Layer 2 of a small transformer language model trained on English Wikipedia (14 layers, counted from 0, width 96).
A neuron's activation on a vector x is SiLU(gate . x) times (in . x), where the dot is the dot product.

Input weights of the MLP neurons that the questions are about. A number n stands for n times 0.0056.
n37 gate: 34 31 8 -1 -16 17 33 -15 5 -5 9 2 26 -51 7 -42 -12 -2 -54 35 2 43 -36 38 11 -38 44 31 -6 30 25 -36 -46 -16 54 29 -1 32 -33 28 -2 11 -40 35 -18 19 -14 -14 14 -67 -23 -5 52 -10 16 40 -18 10 23 -39 20 13 -21 -2 -27 12 6 -38 -36 19 46 40 26 -4 8 -26 36 -43 4 22 -22 15 30 -16 -14 -10 11 -2 -36 -30 -5 46 5 21 -2 31
n38 gate: 20 21 -33 66 -17 -36 -29 48 82 -31 -62 19 20 -38 28 -6 16 -10 0 -7 -34 -20 51 34 43 28 57 49 2 -2 27 26 -26 -61 16 -41 -9 4 46 -2 21 -3 14 -3 24 49 4 30 14 -12 14 -4 18 1 -79 52 2 -12 -56 22 -77 46 55 -10 30 17 -54 -19 25 -20 -1 -17 -60 -52 33 27 -46 -16 28 46 -1 2 47 7 0 -39 6 -44 -28 -12 -21 18 -16 -33 5 0
n51 gate: -8 -41 25 -44 -5 -8 -30 -4 18 10 -26 -10 1 -5 7 -1 35 -15 -33 11 -16 -3 25 -26 -23 -22 30 -19 -25 23 18 27 11 6 24 -13 44 19 -1 -48 -11 34 -25 39 -9 -17 -8 -26 8 14 -34 4 46 47 5 2 -11 -5 -8 -35 1 18 -17 13 -24 29 4 20 26 -25 18 15 -1 10 -13 3 47 -6 2 1 -21 -25 10 6 -32 5 -6 14 -9 32 12 2 -35 10 19 -28
n81 gate: -6 -61 14 23 -30 -14 32 37 -62 -5 -15 -16 30 79 -6 52 -7 3 -32 64 37 -14 12 -42 32 1 -31 -45 31 -31 12 38 -12 32 -51 -26 57 3 -12 -6 -33 75 -8 -9 -2 11 -8 -33 19 -40 37 0 8 3 -11 5 -50 42 3 -15 -22 22 -6 -60 13 18 19 -25 21 50 -29 -32 23 -5 8 8 60 10 39 -4 -36 24 10 -26 1 -32 52 -19 -12 -4 -19 -9 18 23 51 6
n109 gate: 5 -45 31 -46 14 30 -21 -22 -29 -43 51 -44 59 83 -39 -26 30 18 -69 -3 36 1 29 -20 20 -9 -16 -58 17 -13 15 -64 31 -29 7 -67 -62 -43 20 -26 -50 20 9 13 -2 -48 40 -31 -11 47 36 -23 12 -34 -22 -20 1 61 2 -44 -8 14 16 34 16 9 -2 -21 0 14 -46 -19 44 78 8 8 -22 -9 -31 21 -11 7 -29 -80 15 -48 -9 -27 51 -21 54 74 -40 -48 -22 -32
n125 gate: 39 60 -38 18 61 16 -2 58 -23 50 12 67 10 -6 13 -32 25 -41 4 -49 31 -2 -26 -8 22 44 -50 -8 7 24 41 -7 8 26 -1 -18 -59 42 -5 32 6 16 -8 32 -37 38 0 24 18 -4 -12 32 -11 3 -11 -8 39 -49 42 -11 -3 54 0 -21 14 17 48 -26 -21 -51 11 -1 -28 -9 -15 5 15 -30 32 26 0 63 10 2 -9 -41 18 15 -5 -62 15 -16 4 3 -26 -39
n240 gate: 39 27 -17 -48 -39 -12 -4 34 -32 56 69 61 29 25 -2 -37 -28 11 -57 24 56 32 -2 4 9 -34 -33 -4 46 -52 -15 11 6 3 -17 -13 37 -55 -11 69 32 -44 -24 48 -43 80 -14 -43 11 21 39 31 -54 -28 19 -4 -40 7 59 -32 -36 -10 24 14 -29 -16 18 -51 -33 22 9 -82 -2 56 -8 0 19 -80 2 13 41 11 6 -86 39 -23 -2 38 -13 -9 -19 33 16 -31 -39 16
n241 gate: 40 41 3 45 -31 -22 2 -10 14 -49 20 28 16 -16 63 -64 50 -5 5 30 -2 -23 -34 9 14 38 -24 -10 72 -25 51 -61 -9 67 -9 -45 -1 -13 17 -48 9 24 57 40 40 35 9 46 -61 -4 -1 14 10 45 13 0 3 18 15 -29 63 -17 59 -37 55 2 -22 -1 -10 14 -9 35 -4 -10 -24 -17 -24 22 17 -27 -20 -16 -17 -38 14 -53 -19 -48 34 22 -33 -16 -7 -25 -60 36
n252 gate: 4 -3 -23 -17 56 -24 24 -52 -38 13 4 39 -17 -31 5 -56 24 -30 -3 34 32 -8 3 34 1 -52 18 -1 -18 -13 -45 0 -40 -6 4 2 32 -39 -35 9 -20 -33 27 12 2 -4 50 6 -1 45 32 -56 -4 -47 -18 31 -14 -14 3 26 -37 28 -7 -35 16 -17 25 -41 59 -3 87 12 17 4 12 0 -29 4 3 -48 -54 3 60 36 -4 30 -27 -15 -23 55 -11 -26 -38 -20 39 19
n318 gate: -16 -1 22 -8 -34 -35 -41 53 -35 -54 3 29 5 -10 3 35 -27 70 -2 -22 6 -11 -13 -2 4 -64 -16 -18 -13 58 10 37 25 29 -6 56 -11 22 -31 -37 -29 -6 -37 -22 21 -8 -48 19 57 1 19 38 16 18 46 -39 -20 -15 18 42 -51 -16 43 -74 27 -19 -52 18 23 37 85 20 7 3 -8 -8 -33 23 -32 -13 58 -12 -60 -18 -16 69 -10 24 53 24 31 52 -22 52 6 2
n341 gate: -9 40 20 3 2 -12 -9 -36 -13 4 -17 -48 13 15 -35 7 24 -40 32 -7 -39 -33 11 -2 2 -8 14 -49 -1 -32 -54 11 -31 -20 -10 5 -20 35 20 14 -3 -7 -21 -28 -21 -26 2 20 -33 39 24 -32 10 32 -26 -53 6 -1 12 10 -15 -32 19 31 52 -6 -11 -44 24 -43 -26 -16 -17 12 -33 -12 -29 -12 -18 -17 3 -8 -10 -14 44 21 9 -10 -21 9 -23 17 20 -23 8 4
n356 gate: 60 0 33 -25 -27 19 45 25 37 -74 9 -49 13 -72 -30 -74 10 -42 -34 28 -71 24 36 -10 0 11 -55 27 39 54 4 16 -11 -9 -5 -20 10 -44 -2 -39 -5 -7 12 12 32 -24 71 34 63 12 33 21 5 7 47 21 -13 -23 -30 -6 0 -13 2 -8 13 -29 13 19 21 14 28 8 -11 3 -11 2 10 14 -19 25 20 6 35 2 -13 73 -12 -21 56 -10 91 -8 -53 10 54 8
n37 in: 35 -30 51 21 57 26 -55 14 22 -13 -11 -46 4 -19 -1 -32 -13 -45 58 9 21 -31 2 38 7 31 -20 -14 -4 24 4 3 -7 9 32 -9 -18 -38 55 -17 -12 -13 21 13 -11 0 -24 -26 30 -17 -29 4 -21 -5 -25 -54 -18 -7 1 -19 19 -28 -30 24 -43 -69 2 4 -39 46 -94 -5 -4 61 -6 13 -19 38 2 -7 -6 -10 56 -29 1 -12 51 -34 18 2 4 -26 -3 -24 -4 -14
n38 in: 51 -58 -21 6 -13 -42 23 55 65 55 47 9 31 29 -25 48 56 7 9 5 6 -3 -39 -16 7 -7 0 29 24 -21 8 -15 2 14 12 -39 -37 6 5 24 -9 -3 -50 -10 25 19 16 -2 -66 33 -6 12 -54 -12 -66 13 -27 44 -20 0 7 -33 37 16 36 22 -48 10 -2 11 42 40 19 16 0 30 10 92 -4 -28 36 22 -20 -59 8 -5 59 14 8 45 -28 4 -5 -23 33 -7
n51 in: -2 9 6 -18 21 8 13 -16 3 0 -18 21 -1 -20 -19 8 14 16 -24 42 20 1 5 4 -8 17 16 1 -38 1 -10 -14 19 -4 -30 5 16 -23 -53 -48 4 26 -17 18 22 -21 -7 -19 11 2 -8 -58 20 28 -22 -9 -41 -11 14 -35 -36 -7 -15 18 -4 21 -3 -1 27 -39 27 19 -28 13 1 -9 65 12 9 -35 27 7 4 9 8 -1 7 -29 -10 -6 7 -4 -8 10 12 -19
n81 in: -20 7 37 -5 35 -12 12 19 -9 -18 -7 -4 17 13 -2 -26 8 -48 -12 11 -5 11 59 -12 -4 -28 -79 5 32 -23 18 1 -14 -17 5 27 32 -53 -49 -24 8 31 -42 -13 -30 -25 -22 65 -3 -7 -22 54 12 55 -52 -8 -2 -22 -5 -48 -21 19 60 -29 -12 9 4 29 33 61 -69 20 -13 -1 6 15 26 7 -6 -13 33 -30 -10 13 29 -43 78 8 -15 52 18 -12 -43 -5 -7 35
n109 in: 31 51 3 20 -12 -15 -34 39 -25 -60 -23 -6 43 -3 -11 13 -2 2 25 19 6 -41 -4 25 -89 -17 21 -5 38 -19 38 -1 54 18 -14 -11 43 2 21 -19 17 -16 -29 44 -64 -42 15 61 10 8 42 22 -15 -87 -48 29 -79 13 -11 -1 3 -48 -35 30 47 -22 31 2 22 51 32 -6 -35 -20 51 -33 14 -22 33 -28 18 -52 -15 69 22 10 13 5 88 -32 52 -22 34 -18 -26 45
n125 in: -73 26 -33 0 32 17 -5 -9 0 -34 -23 -39 -3 31 -34 -3 13 3 24 5 54 -29 -11 19 -9 40 51 -3 4 4 49 -18 -22 52 14 -54 -48 17 5 24 -1 -22 23 -54 -5 14 33 9 10 3 -19 -31 -66 6 -2 -16 5 25 -16 10 0 -3 5 -60 -2 7 43 -48 29 -32 -25 0 -22 -18 37 2 -15 -15 -13 19 2 37 34 25 22 20 -10 38 -15 29 -4 13 -5 33 -26 22
n240 in: 26 57 2 -74 25 -4 -12 11 45 28 10 45 -2 -4 11 -22 38 -21 60 -20 -10 4 10 -66 -12 29 -16 -7 49 -3 -41 -15 52 -33 5 -30 9 -8 4 26 -2 21 25 36 -52 -25 -1 7 82 19 -23 -25 0 -48 9 56 44 -20 -31 -28 -26 -9 -45 8 -16 4 52 -21 21 1 -33 6 -13 6 16 20 -36 -17 -59 -58 -8 17 1 -1 21 -6 17 32 -1 -37 -17 16 0 36 25 4
n241 in: 39 -12 -52 30 77 -31 10 35 17 -20 9 -11 -50 41 27 43 16 -13 -18 -41 -37 29 3 39 -17 -16 44 -8 36 -43 11 7 -25 18 45 36 22 39 2 -1 -29 -3 35 -7 85 19 17 17 55 23 -14 -15 -36 -58 9 -30 1 30 -39 57 -21 -34 3 17 -2 13 -79 1 34 -8 -16 -38 8 13 14 11 8 2 16 47 11 15 29 14 44 -13 7 65 -36 15 34 36 37 -25 34 -25
n252 in: -14 17 -35 -14 46 -22 -29 -17 -71 -12 -7 5 -5 -25 -25 -6 28 24 34 8 -13 -39 18 -16 6 -26 37 -18 0 -41 -44 -8 -51 -32 -35 -18 9 32 33 -19 33 26 21 -26 24 -11 -28 5 -7 50 20 27 9 -22 -42 75 -10 -3 8 -19 -15 26 -16 -21 64 34 -40 -11 14 -20 10 31 -7 18 -48 -39 -18 24 -29 -16 -14 -52 -18 -24 -22 2 33 17 10 -55 -39 42 -32 8 18 -23
n318 in: -3 50 -31 4 -52 23 -26 43 -13 -4 21 -8 -49 -25 61 26 -3 -2 8 -26 77 7 -8 -33 -16 2 -14 33 37 44 -39 9 -21 -15 -22 -8 49 -1 26 -52 -24 24 21 15 -17 22 24 -7 -63 -52 -22 -12 -22 12 -46 -37 8 -2 1 2 27 -15 -34 0 21 12 3 37 -7 -8 -3 13 -1 -11 -21 -8 8 38 49 -9 -44 26 40 -3 50 41 12 -28 -55 6 -17 17 16 -62 30 21
n341 in: -37 19 -28 3 28 -40 -16 -16 -33 -16 -24 13 -16 -22 -34 -18 40 -32 -7 -15 9 -39 10 -12 1 3 7 9 -16 14 1 -13 -28 -4 -18 -20 10 79 3 -19 -15 15 -22 3 -39 -10 11 -18 13 -6 22 -19 20 18 -35 -50 5 23 3 21 -17 -42 13 -1 34 -8 27 -36 -10 -21 -27 -5 14 2 4 -65 -3 10 -7 -10 -18 22 53 -10 20 33 19 -2 7 4 -17 8 20 18 14 15
n356 in: -48 -31 -34 3 2 -41 29 -44 -33 23 -30 23 -70 -21 -14 -23 15 -2 18 2 -19 39 52 -28 -3 -13 38 6 -40 -39 55 -15 19 73 7 25 19 43 37 -38 27 13 -53 33 12 57 -17 -2 23 -48 -9 -14 -32 5 -6 45 -5 10 4 -20 42 -28 -36 -7 -19 -31 -14 -40 -20 -23 -14 16 -15 -22 -40 27 -8 -14 -30 14 -6 -39 12 45 1 -34 -12 -7 13 31 -4 -66 26 22 -4 43

Each question shows a token from some text and the vector x that enters the MLP there. A number n stands for n times 0.019.

"and": 28 -35 24 40 32 8 12 49 29 -17 -55 7 -11 -12 13 -10 8 18 -8 -19 2 -43 68 4 -56 44 -17 5 26 16 14 11 -7 11 7 -13 0 15 -20 15 30 70 -26 4 -1 10 22 -13 -29 -50 10 -45 -9 18 75 -8 -11 -30 7 -18 3 -10 20 -12 6 29 23 -37 35 -30 3 31 15 -14 -11 -1 -32 35 -6 3 22 7 -63 -16 -13 -10 -7 -18 -3 7 7 18 -18 -3 37 -8
Which neuron fires most, and how strongly? n51, at about 0.29

"ight": 22 20 36 20 -1 19 -9 8 32 -16 0 -34 -32 -3 42 7 -40 1 -12 -1 7 -74 17 -1 -12 58 -3 20 14 -5 37 36 -3 1 -7 19 -26 -2 1 -14 22 22 -31 7 -1 -11 3 -1 -40 28 19 -63 -23 21 -17 22 8 -34 -38 -17 23 2 -9 34 -4 -4 -20 -6 28 -17 8 -26 14 -25 -35 5 -47 27 -23 -67 -14 -18 13 -26 -28 -13 42 25 15 33 64 7 0 7 13 -11
The neuron with the highest activation: n38

"\"": -17 1 11 5 -9 7 22 -9 54 -29 24 -17 -48 49 32 -23 -12 29 14 0 29 -21 2 -10 -56 8 -3 -1 25 4 34 1 15 -5 19 5 -23 30 -35 13 9 -13 -27 -27 4 21 -42 -23 -40 18 8 2 -75 -15 15 35 22 -28 29 1 0 12 4 -18 20 28 -11 11 16 -70 -28 -31 6 -34 -20 -1 2 20 -31 -16 -5 -43 -7 -51 -19 32 -34 8 17 18 27 -2 17 8 29 2
The neuron with the highest activation: n37

"other": -40 -28 36 18 30 -18 0 -15 10 -23 5 -34 8 25 22 -2 16 15 -16 12 40 16 42 -9 -31 49 -33 -7 18 39 71 -6 22 -24 -21 -25 35 -8 -7 7 -2 24 4 17 16 -12 -12 -20 -43 -3 -44 -41 -4 0 32 1 24 -38 -43 -28 23 -21 29 12 10 19 4 -13 33 -56 -30 -27 -30 -1 3 -26 3 -18 -25 -21 28 -21 2 -9 -31 -5 14 -1 18 6 19 -5 21 2 33 15
Which three neurons fire most, strongest first? n51, n81, n252

"re": 13 -61 -14 -42 35 16 12 -15 0 -17 21 -12 7 24 22 -7 -23 -10 -6 -2 33 -25 -24 6 9 7 -34 37 15 3 66 -8 23 -29 -27 49 19 17 -4 37 14 -18 -7 29 16 24 -8 27 -36 -8 1 -46 -2 12 61 16 10 -15 2 -12 2 -7 19 -3 15 7 -3 1 37 -30 -17 -25 -18 -32 -24 21 -21 4 -38 -32 -33 -63 7 15 -28 -24 -9 27 18 7 1 -17 -3 44 23 76
Which neuron fires most, and how strongly? n341, at about 0.15

"P": 15 24 2 -8 2 2 54 -1 25 -14 25 1 -45 -7 12 17 17 13 33 -15 1 38 13 5 -10 10 -37 49 -9 32 15 -8 16 7 13 20 27 20 -8 87 48 2 25 18 -23 -53 5 -37 -13 0 36 -26 -7 6 -17 17 14 -4 -12 9 11 -13 -9 -20 -1 7 8 -18 3 1 -15 9 -7 -14 -48 -47 7 49 13 -9 14 9 10 14 8 -7 -8 5 66 1 4 26 18 -25 37 36
Which three neurons fire most, strongest first? n356, n81, n51

"ars": 21 25 -18 17 3 -20 -7 1 30 38 23 -9 2 -13 30 -3 -46 -20 11 10 -12 3 -3 37 6 16 14 -9 5 10 13 -37 29 -16 8 -27 22 4 31 21 6 -15 -59 20 -16 30 -52 13 -71 -32 8 -24 -22 6 -48 1 14 2 -17 -65 22 -23 11 1 -16 45 21 29 14 -39 -6 -55 -10 -49 7 -28 -19 -1 -5 -25 1 1 -18 7 -39 -10 -24 5 28 21 25 6 26 23 12 41
The neuron with the highest activation: n38

" R": 58 3 32 -4 -2 22 20 10 15 -5 9 -9 -29 1 -7 -5 3 -39 50 -20 3 23 4 4 -9 12 -31 11 -34 25 45 -36 14 14 5 0 -26 -17 -8 71 12 -6 -1 8 -8 -2 -33 -51 -55 0 5 -36 -17 14 14 6 -10 -7 -9 22 5 -21 22 19 -25 24 -5 -34 34 -41 -13 -16 -2 -32 -35 -58 10 -24 54 -18 -4 -36 -11 1 15 11 5 12 32 10 17 -18 -2 4 24 12
The neuron with the highest activation: n252

"A": -30 22 58 -7 20 -7 1 -56 19 -23 -43 -32 -16 24 -1 -6 8 6 -13 -22 22 -29 -23 8 -6 15 -28 5 -40 30 29 -23 4 33 13 3 -22 26 15 50 29 2 -20 11 14 -9 -17 18 -40 -20 15 -46 -46 -5 -20 13 1 -13 2 -10 -16 -43 8 -19 -10 32 27 12 24 -10 -17 -2 -3 -17 -68 -19 -29 -3 57 17 36 -53 5 -26 -31 3 0 -3 20 6 -16 10 21 35 9 6
Which two neurons fire most, strongest first? n341, n240

" –": 30 -13 30 -10 23 -4 19 -13 53 -20 17 0 -7 17 16 -13 -17 38 24 -37 39 25 -6 15 -23 12 -12 2 4 17 20 12 -18 -40 27 28 25 34 -20 46 10 7 9 18 6 -46 -51 -17 -42 -33 34 -13 -22 -20 -3 -2 14 -31 -14 -18 -23 12 -22 24 -7 -16 -10 20 36 -52 -51 -28 -5 -19 -10 -40 23 -8 21 -15 -20 -8 0 -30 -24 -12 -6 8 1 21 35 -29 2 -14 35 -28
Which two neurons fire most, strongest first? n356, n252

"ort": 34 -30 5 8 11 -24 7 5 -23 7 -55 -8 -71 -11 31 41 -14 13 -12 -15 28 -29 24 13 -57 20 -1 -5 21 31 3 -43 11 -4 -21 2 39 9 19 18 15 15 2 7 13 -44 13 -20 -40 15 -42 -3 -53 6 37 -12 19 -13 28 -19 -30 -33 0 -15 7 10 -21 -37 11 -30 -31 4 0 -35 0 -14 -12 10 38 9 -7 47 -15 29 -13 2 -2 32 49 52 7 -12 11 40 32 18
Which three neurons fire most, strongest first? n318, n37, n240

"L": 11 17 21 30 34 -16 22 -43 56 -29 -13 17 -10 -9 -12 47 11 -5 8 -11 33 -43 8 -32 -46 18 -8 13 -1 9 16 -17 -5 19 13 -21 -35 41 3 40 23 13 -38 10 -1 -11 -32 18 -56 -18 19 -26 10 16 -29 22 5 -20 -10 3 -15 -25 23 -2 -36 52 -10 -5 3 -9 -22 6 36 -18 -74 -7 16 5 -20 -27 6 -31 2 -26 17 18 -9 19 37 17 23 26 29 -7 18 10
The neuron with the highest activation: n341

"M": 32 5 20 12 17 0 39 6 4 13 35 -3 -10 -21 8 18 13 -2 14 4 -5 9 10 23 -5 17 -13 25 -1 -21 31 2 18 -12 -7 29 12 3 30 69 36 -63 17 -27 -28 -16 -36 -54 -7 -3 -2 -26 1 -25 -28 -13 -23 -2 10 18 -2 -36 11 20 -16 42 -2 5 5 -27 -26 15 16 -31 -39 -68 11 45 17 1 20 -27 5 15 -41 -9 -27 -15 28 20 7 -10 24 -25 31 19
Which three neurons fire most, strongest first? n81, n125, n318

" rec": -15 -16 -13 8 33 5 -18 -34 -21 0 -1 -28 -5 29 29 50 -45 -6 50 14 29 11 -23 10 -17 42 -13 26 -7 -4 35 -14 43 49 7 -21 -4 2 -3 23 -5 -8 22 -19 -32 7 -21 -30 -26 -28 52 -53 -13 30 6 -16 14 -6 34 5 -35 7 -15 -2 -6 17 -6 -17 19 -10 -8 21 -22 -21 -29 -44 16 -36 -10 -1 40 -61 -27 29 -27 17 -8 6 36 23 4 -3 24 -27 42 -1
The neuron with the highest activation: n38

" ": 17 -34 17 -8 7 19 20 -33 -9 -19 8 15 -21 11 2 -3 -21 13 32 -33 19 6 -4 30 -20 -24 -20 22 11 -6 65 8 -40 -9 -7 14 10 10 -21 60 14 13 29 19 -34 -32 3 -33 -42 -11 22 -34 2 -11 -7 -5 -4 -17 2 0 0 -20 18 7 18 24 -6 -2 36 -65 -47 -2 -20 -43 5 -35 33 -12 -4 12 -2 -36 -28 -33 -17 -1 17 -8 19 12 13 -4 -23 -21 56 16
The neuron with the highest activation: n341

" line": 7 -24 -6 20 25 -23 11 6 50 16 11 18 -6 -12 32 -14 -18 18 8 -31 10 -6 17 -8 -1 50 -28 35 -15 15 56 -49 -6 -9 -17 -10 19 22 8 -5 36 4 -22 10 -6 -11 -10 -14 -58 -2 33 -19 -26 11 -13 0 28 8 -1 -12 -17 -11 -19 8 36 44 16 1 35 -42 -27 -10 -39 -43 -22 -58 -4 -17 -31 -21 -28 -19 -3 19 -3 3 2 5 33 0 18 7 24 -11 45 20
The neuron with the highest activation: n38

"D": 17 -35 20 26 3 -21 41 7 -25 -7 -11 -20 -31 -3 -5 3 11 23 10 -11 1 58 -5 29 -14 38 -21 51 -1 23 40 24 28 -12 -12 -20 0 4 14 79 16 3 -5 -28 -31 -9 -44 -33 -21 -15 12 6 -38 -4 -15 35 -1 -7 -5 22 9 -25 17 7 -4 25 -7 -14 12 -11 -17 1 19 -25 -35 -58 -2 6 12 -12 6 -21 33 14 -7 -8 17 42 13 17 13 -9 -2 -30 50 2
Which neuron fires most, and how strongly? n51, at about 0.15

"hn": 13 6 21 -12 58 10 15 16 7 -9 -16 -10 -3 12 9 -10 -34 -3 9 -12 31 -44 47 64 24 29 -35 -23 31 31 23 -5 14 -13 -8 -37 -53 28 2 35 -5 16 -70 13 17 4 -24 11 -10 1 7 -56 56 -21 47 22 -18 -15 -33 2 -24 18 -11 17 -33 31 11 -30 30 -33 -2 -14 -12 -31 -10 -18 5 -4 -16 -22 -9 -29 -49 -3 -11 -27 11 12 47 -4 -63 11 -6 -11 1 13
Which neuron fires most, and how strongly? n125, at about 0.34

"25": -16 -26 40 -13 19 24 34 -46 9 15 -8 25 -12 2 2 24 5 -25 -26 -25 19 0 -34 28 -2 41 -39 27 32 -24 17 -17 -6 -16 -2 10 -7 -2 -19 23 17 -26 21 20 38 -33 -37 5 -28 -29 49 -24 -12 25 13 30 -20 -43 12 -13 -13 9 22 12 -24 27 -3 -11 40 -3 -38 -30 5 -63 -20 -20 13 10 17 15 30 0 -58 17 -10 11 23 5 9 -4 15 16 15 0 34 -15
Which neuron fires most, and how strongly? n318, at about 0.22

" be": 9 -17 2 -14 39 23 4 -21 1 -26 23 18 13 -2 36 2 -9 44 34 -24 13 39 -8 -29 20 45 -6 37 4 16 67 -14 12 15 -6 -4 -14 32 -2 25 8 35 8 13 7 -27 -48 5 -32 -6 -5 -42 -47 10 44 -7 13 20 -32 -5 -30 2 4 -16 34 15 19 -6 56 -31 4 -7 -9 -31 -23 -49 37 1 21 -11 -2 -13 -40 -15 19 18 -19 19 32 21 31 -30 14 -1 21 -10
The neuron with the highest activation: n125

"el": 19 22 -23 8 23 -29 -3 -7 45 -8 18 -9 6 -18 46 23 -25 -22 3 -10 63 15 -13 0 5 -6 14 53 -23 38 20 5 -8 -8 -3 -10 -5 -22 5 23 26 27 -22 35 8 -42 -45 15 -44 -1 0 -24 3 -52 16 -4 13 -23 -59 -19 -2 39 1 36 7 28 -16 -13 -6 -6 -21 -28 3 -6 -30 7 -10 -49 -29 -24 -15 -65 -27 -38 -5 -25 14 39 39 12 47 -15 -27 19 20 0
Which two neurons fire most, strongest first? n341, n109

" a": -48 -2 -10 -23 19 -5 -10 -33 -8 -9 2 -22 -1 25 26 -14 -12 36 33 -6 23 -2 -26 -1 -10 2 -7 36 13 -11 59 -1 -4 -12 23 11 -11 0 16 50 4 -10 2 28 -4 -22 -25 1 -27 -6 3 -34 -46 12 13 10 16 -30 4 19 2 20 3 22 -18 7 3 -2 35 -15 -52 -2 -3 -2 -20 -84 -31 4 37 -12 25 -2 4 -8 -10 22 -5 25 13 -5 46 -14 -5 8 43 11
Which neuron fires most, and how strongly? n38, at about 0.19

" made": -24 -32 14 3 45 8 16 -5 34 17 3 1 -23 4 11 -30 -31 24 0 -24 15 -37 0 -13 5 39 -51 20 7 -14 66 12 9 1 -14 22 -1 10 0 15 -3 -9 -1 -25 8 -34 10 -39 0 9 2 -45 -18 -4 -31 26 34 -5 -9 3 -15 19 -20 3 -15 10 -22 -2 38 -34 -25 -12 -56 -42 -38 -65 15 3 18 -11 12 -9 -34 -17 5 18 -16 -5 12 13 -2 8 16 -10 45 10
Which neuron fires most, and how strongly? n109, at about 0.12

"ner": -6 -29 29 -7 60 -1 13 2 13 25 -28 -3 -10 30 11 35 9 -21 24 0 12 5 33 15 -33 29 9 -4 28 19 27 1 -11 13 18 -25 21 -2 -33 9 -16 3 33 10 -27 12 -51 31 -62 -4 -8 -67 -36 24 46 23 8 -16 -23 -15 -41 -25 -2 2 14 12 16 58 6 -34 -19 -17 -39 -15 -10 -15 -42 8 9 -19 -17 -33 4 14 -20 -5 -21 6 4 44 -11 0 38 12 51 -14
The neuron with the highest activation: n51

"er": -6 -21 25 -23 18 -10 25 -9 11 -8 -14 -7 -32 42 48 -4 -18 -9 21 8 49 -3 21 18 -15 13 -14 5 -17 20 40 15 35 -17 24 14 -13 -17 -21 41 12 51 -3 6 2 -27 -39 17 -57 -1 -5 -26 -2 28 29 2 -18 -29 -24 -10 -13 -12 -52 28 -12 5 -11 -10 36 24 -10 -14 -15 -30 -29 7 -46 -13 -24 0 -15 -47 -8 13 -5 -7 -57 -33 15 21 -1 19 40 24 50 17
Which neuron fires most, and how strongly? n38, at about 0.22

"ilitary": -9 25 22 13 34 -23 29 11 -1 -29 22 12 14 20 28 3 -46 29 3 -3 -8 -19 18 -26 -27 56 -1 20 -22 2 58 33 11 -36 6 18 9 34 13 15 10 21 -9 12 25 3 -40 26 -40 5 20 -52 -11 28 26 12 -25 16 8 -3 -9 -9 -7 15 -23 23 4 2 -2 -38 -8 10 -20 -6 -30 4 19 21 27 -8 21 -22 -28 -39 -39 2 14 -30 5 -7 35 0 50 17 68 9
The neuron with the highest activation: n240

"59": -3 -21 22 -17 -3 18 -2 -36 8 0 19 -3 4 2 28 17 -15 -15 -27 -8 44 -15 -17 42 -18 15 -28 36 -9 22 4 -13 -39 -8 22 -34 -3 3 -30 31 4 10 -7 24 56 -42 -31 10 -30 -14 33 -13 -26 -7 23 22 -8 -53 -2 -14 4 -11 38 10 -14 29 13 13 30 -23 -36 -5 -8 -49 -32 -26 -3 2 34 -4 -7 -19 -24 5 -23 1 -24 12 29 -6 42 -16 1 24 56 25
Which three neurons fire most, strongest first? n240, n341, n38

" represent": -1 -3 0 21 28 12 -4 21 23 -32 9 12 -4 -30 -8 15 -59 17 9 36 -12 -39 25 -37 -23 3 -1 24 -35 49 22 6 5 8 18 27 -12 24 -7 25 -2 31 10 -7 14 -34 -41 -13 -52 -10 -7 -57 -38 17 -9 34 -20 -44 -28 18 0 -43 -13 21 1 24 18 5 11 -18 -5 -29 -21 -31 -33 -50 -8 -8 10 -13 -10 10 -4 17 -8 5 35 14 30 8 48 -27 28 24 27 5
Which neuron fires most, and how strongly? n356, at about 0.11

" J": 7 -31 28 -12 -5 15 7 8 30 9 0 19 -12 -3 -8 12 -1 13 45 -11 5 6 17 20 -8 20 -13 21 -8 3 53 0 13 -13 -16 18 -41 -33 10 55 17 5 -5 10 -9 10 -56 -48 -62 1 7 -11 -34 -20 -8 12 -11 -7 18 19 -4 -1 16 -3 -18 20 17 21 34 -22 -22 6 1 8 -57 -53 4 -17 21 -32 -29 -40 -26 1 -48 22 11 30 47 -10 15 -4 -13 -11 41 26
The neuron with the highest activation: n241

"ack": 33 -5 9 8 -4 -16 21 -1 24 0 -9 -39 -26 35 31 -25 -62 17 0 -17 -13 -20 34 9 -9 32 -18 25 55 -39 -3 -40 -39 16 -6 -48 -6 -30 15 -18 3 39 -37 30 -25 -20 -2 -1 -73 45 2 -6 -15 25 -29 17 7 -17 -17 0 -30 -4 -35 12 -20 9 10 -32 18 -25 -11 -26 -6 -28 -14 -18 -66 -6 -26 -36 -14 -43 -21 -20 -18 -43 2 -4 23 1 -1 16 33 12 15 1
The neuron with the highest activation: n109

"ove": 24 -4 16 -30 7 17 8 31 24 47 14 -17 13 28 30 0 -50 17 9 -29 19 -35 -10 19 12 51 -29 12 30 3 42 -9 -3 -14 32 -10 -2 5 4 -8 19 54 -6 -26 20 26 -7 -13 -58 25 10 -75 8 -7 -21 7 37 -23 36 -16 -20 -11 -5 -1 33 32 -3 0 22 -57 -7 -7 33 -27 -1 -25 -32 5 -16 -23 3 7 22 -16 -18 16 -7 -10 29 32 -14 11 -7 16 45 -27
The neuron with the highest activation: n38

"ill": 12 21 18 7 38 -14 20 -10 29 13 -8 -17 -6 -23 42 25 -36 7 -20 -33 7 -21 19 41 -4 21 -9 6 43 28 26 -17 -1 -34 -4 28 -48 -16 -6 54 5 -1 -63 -13 -2 -11 -12 49 -47 -3 -40 -22 -44 19 45 -21 -28 -11 -4 -15 44 26 -25 16 19 20 23 -13 43 -39 -4 -2 -4 -19 -22 -35 -7 8 -33 -7 -19 31 10 12 -10 15 1 -17 11 16 -35 12 42 -4 33 -8
The neuron with the highest activation: n125

"f": 6 -3 42 24 46 -11 41 -7 8 12 27 -4 -6 28 39 24 6 -13 15 11 10 26 6 -6 -42 -29 16 1 3 8 35 -18 -12 34 -15 -29 -5 12 -6 44 36 37 -64 17 33 -38 29 -37 -56 -16 18 -25 3 13 -15 -20 -38 -9 -4 -15 -9 -3 -12 27 -15 -29 28 -12 32 25 -28 7 14 -15 -27 22 -21 7 1 8 -4 3 0 10 -1 -35 -5 25 57 54 8 -13 -25 28 7 19
Which three neurons fire most, strongest first? n81, n109, n318

"W": 11 0 15 5 28 27 41 4 2 9 36 13 -45 5 -13 12 -18 8 32 -6 28 12 -10 16 -4 53 -24 18 3 45 32 12 -10 -4 -15 -20 -37 29 31 92 17 -60 8 29 5 -2 4 -29 -55 -20 -2 -5 0 18 -31 -5 2 -2 5 -6 -1 -28 21 -14 -13 11 -2 -8 32 -29 0 21 39 -29 -45 -38 -12 30 -10 -9 14 -37 -1 6 -29 -7 -3 11 33 21 32 9 9 -10 -5 -2
Which neuron fires most, and how strongly? n125, at about 0.59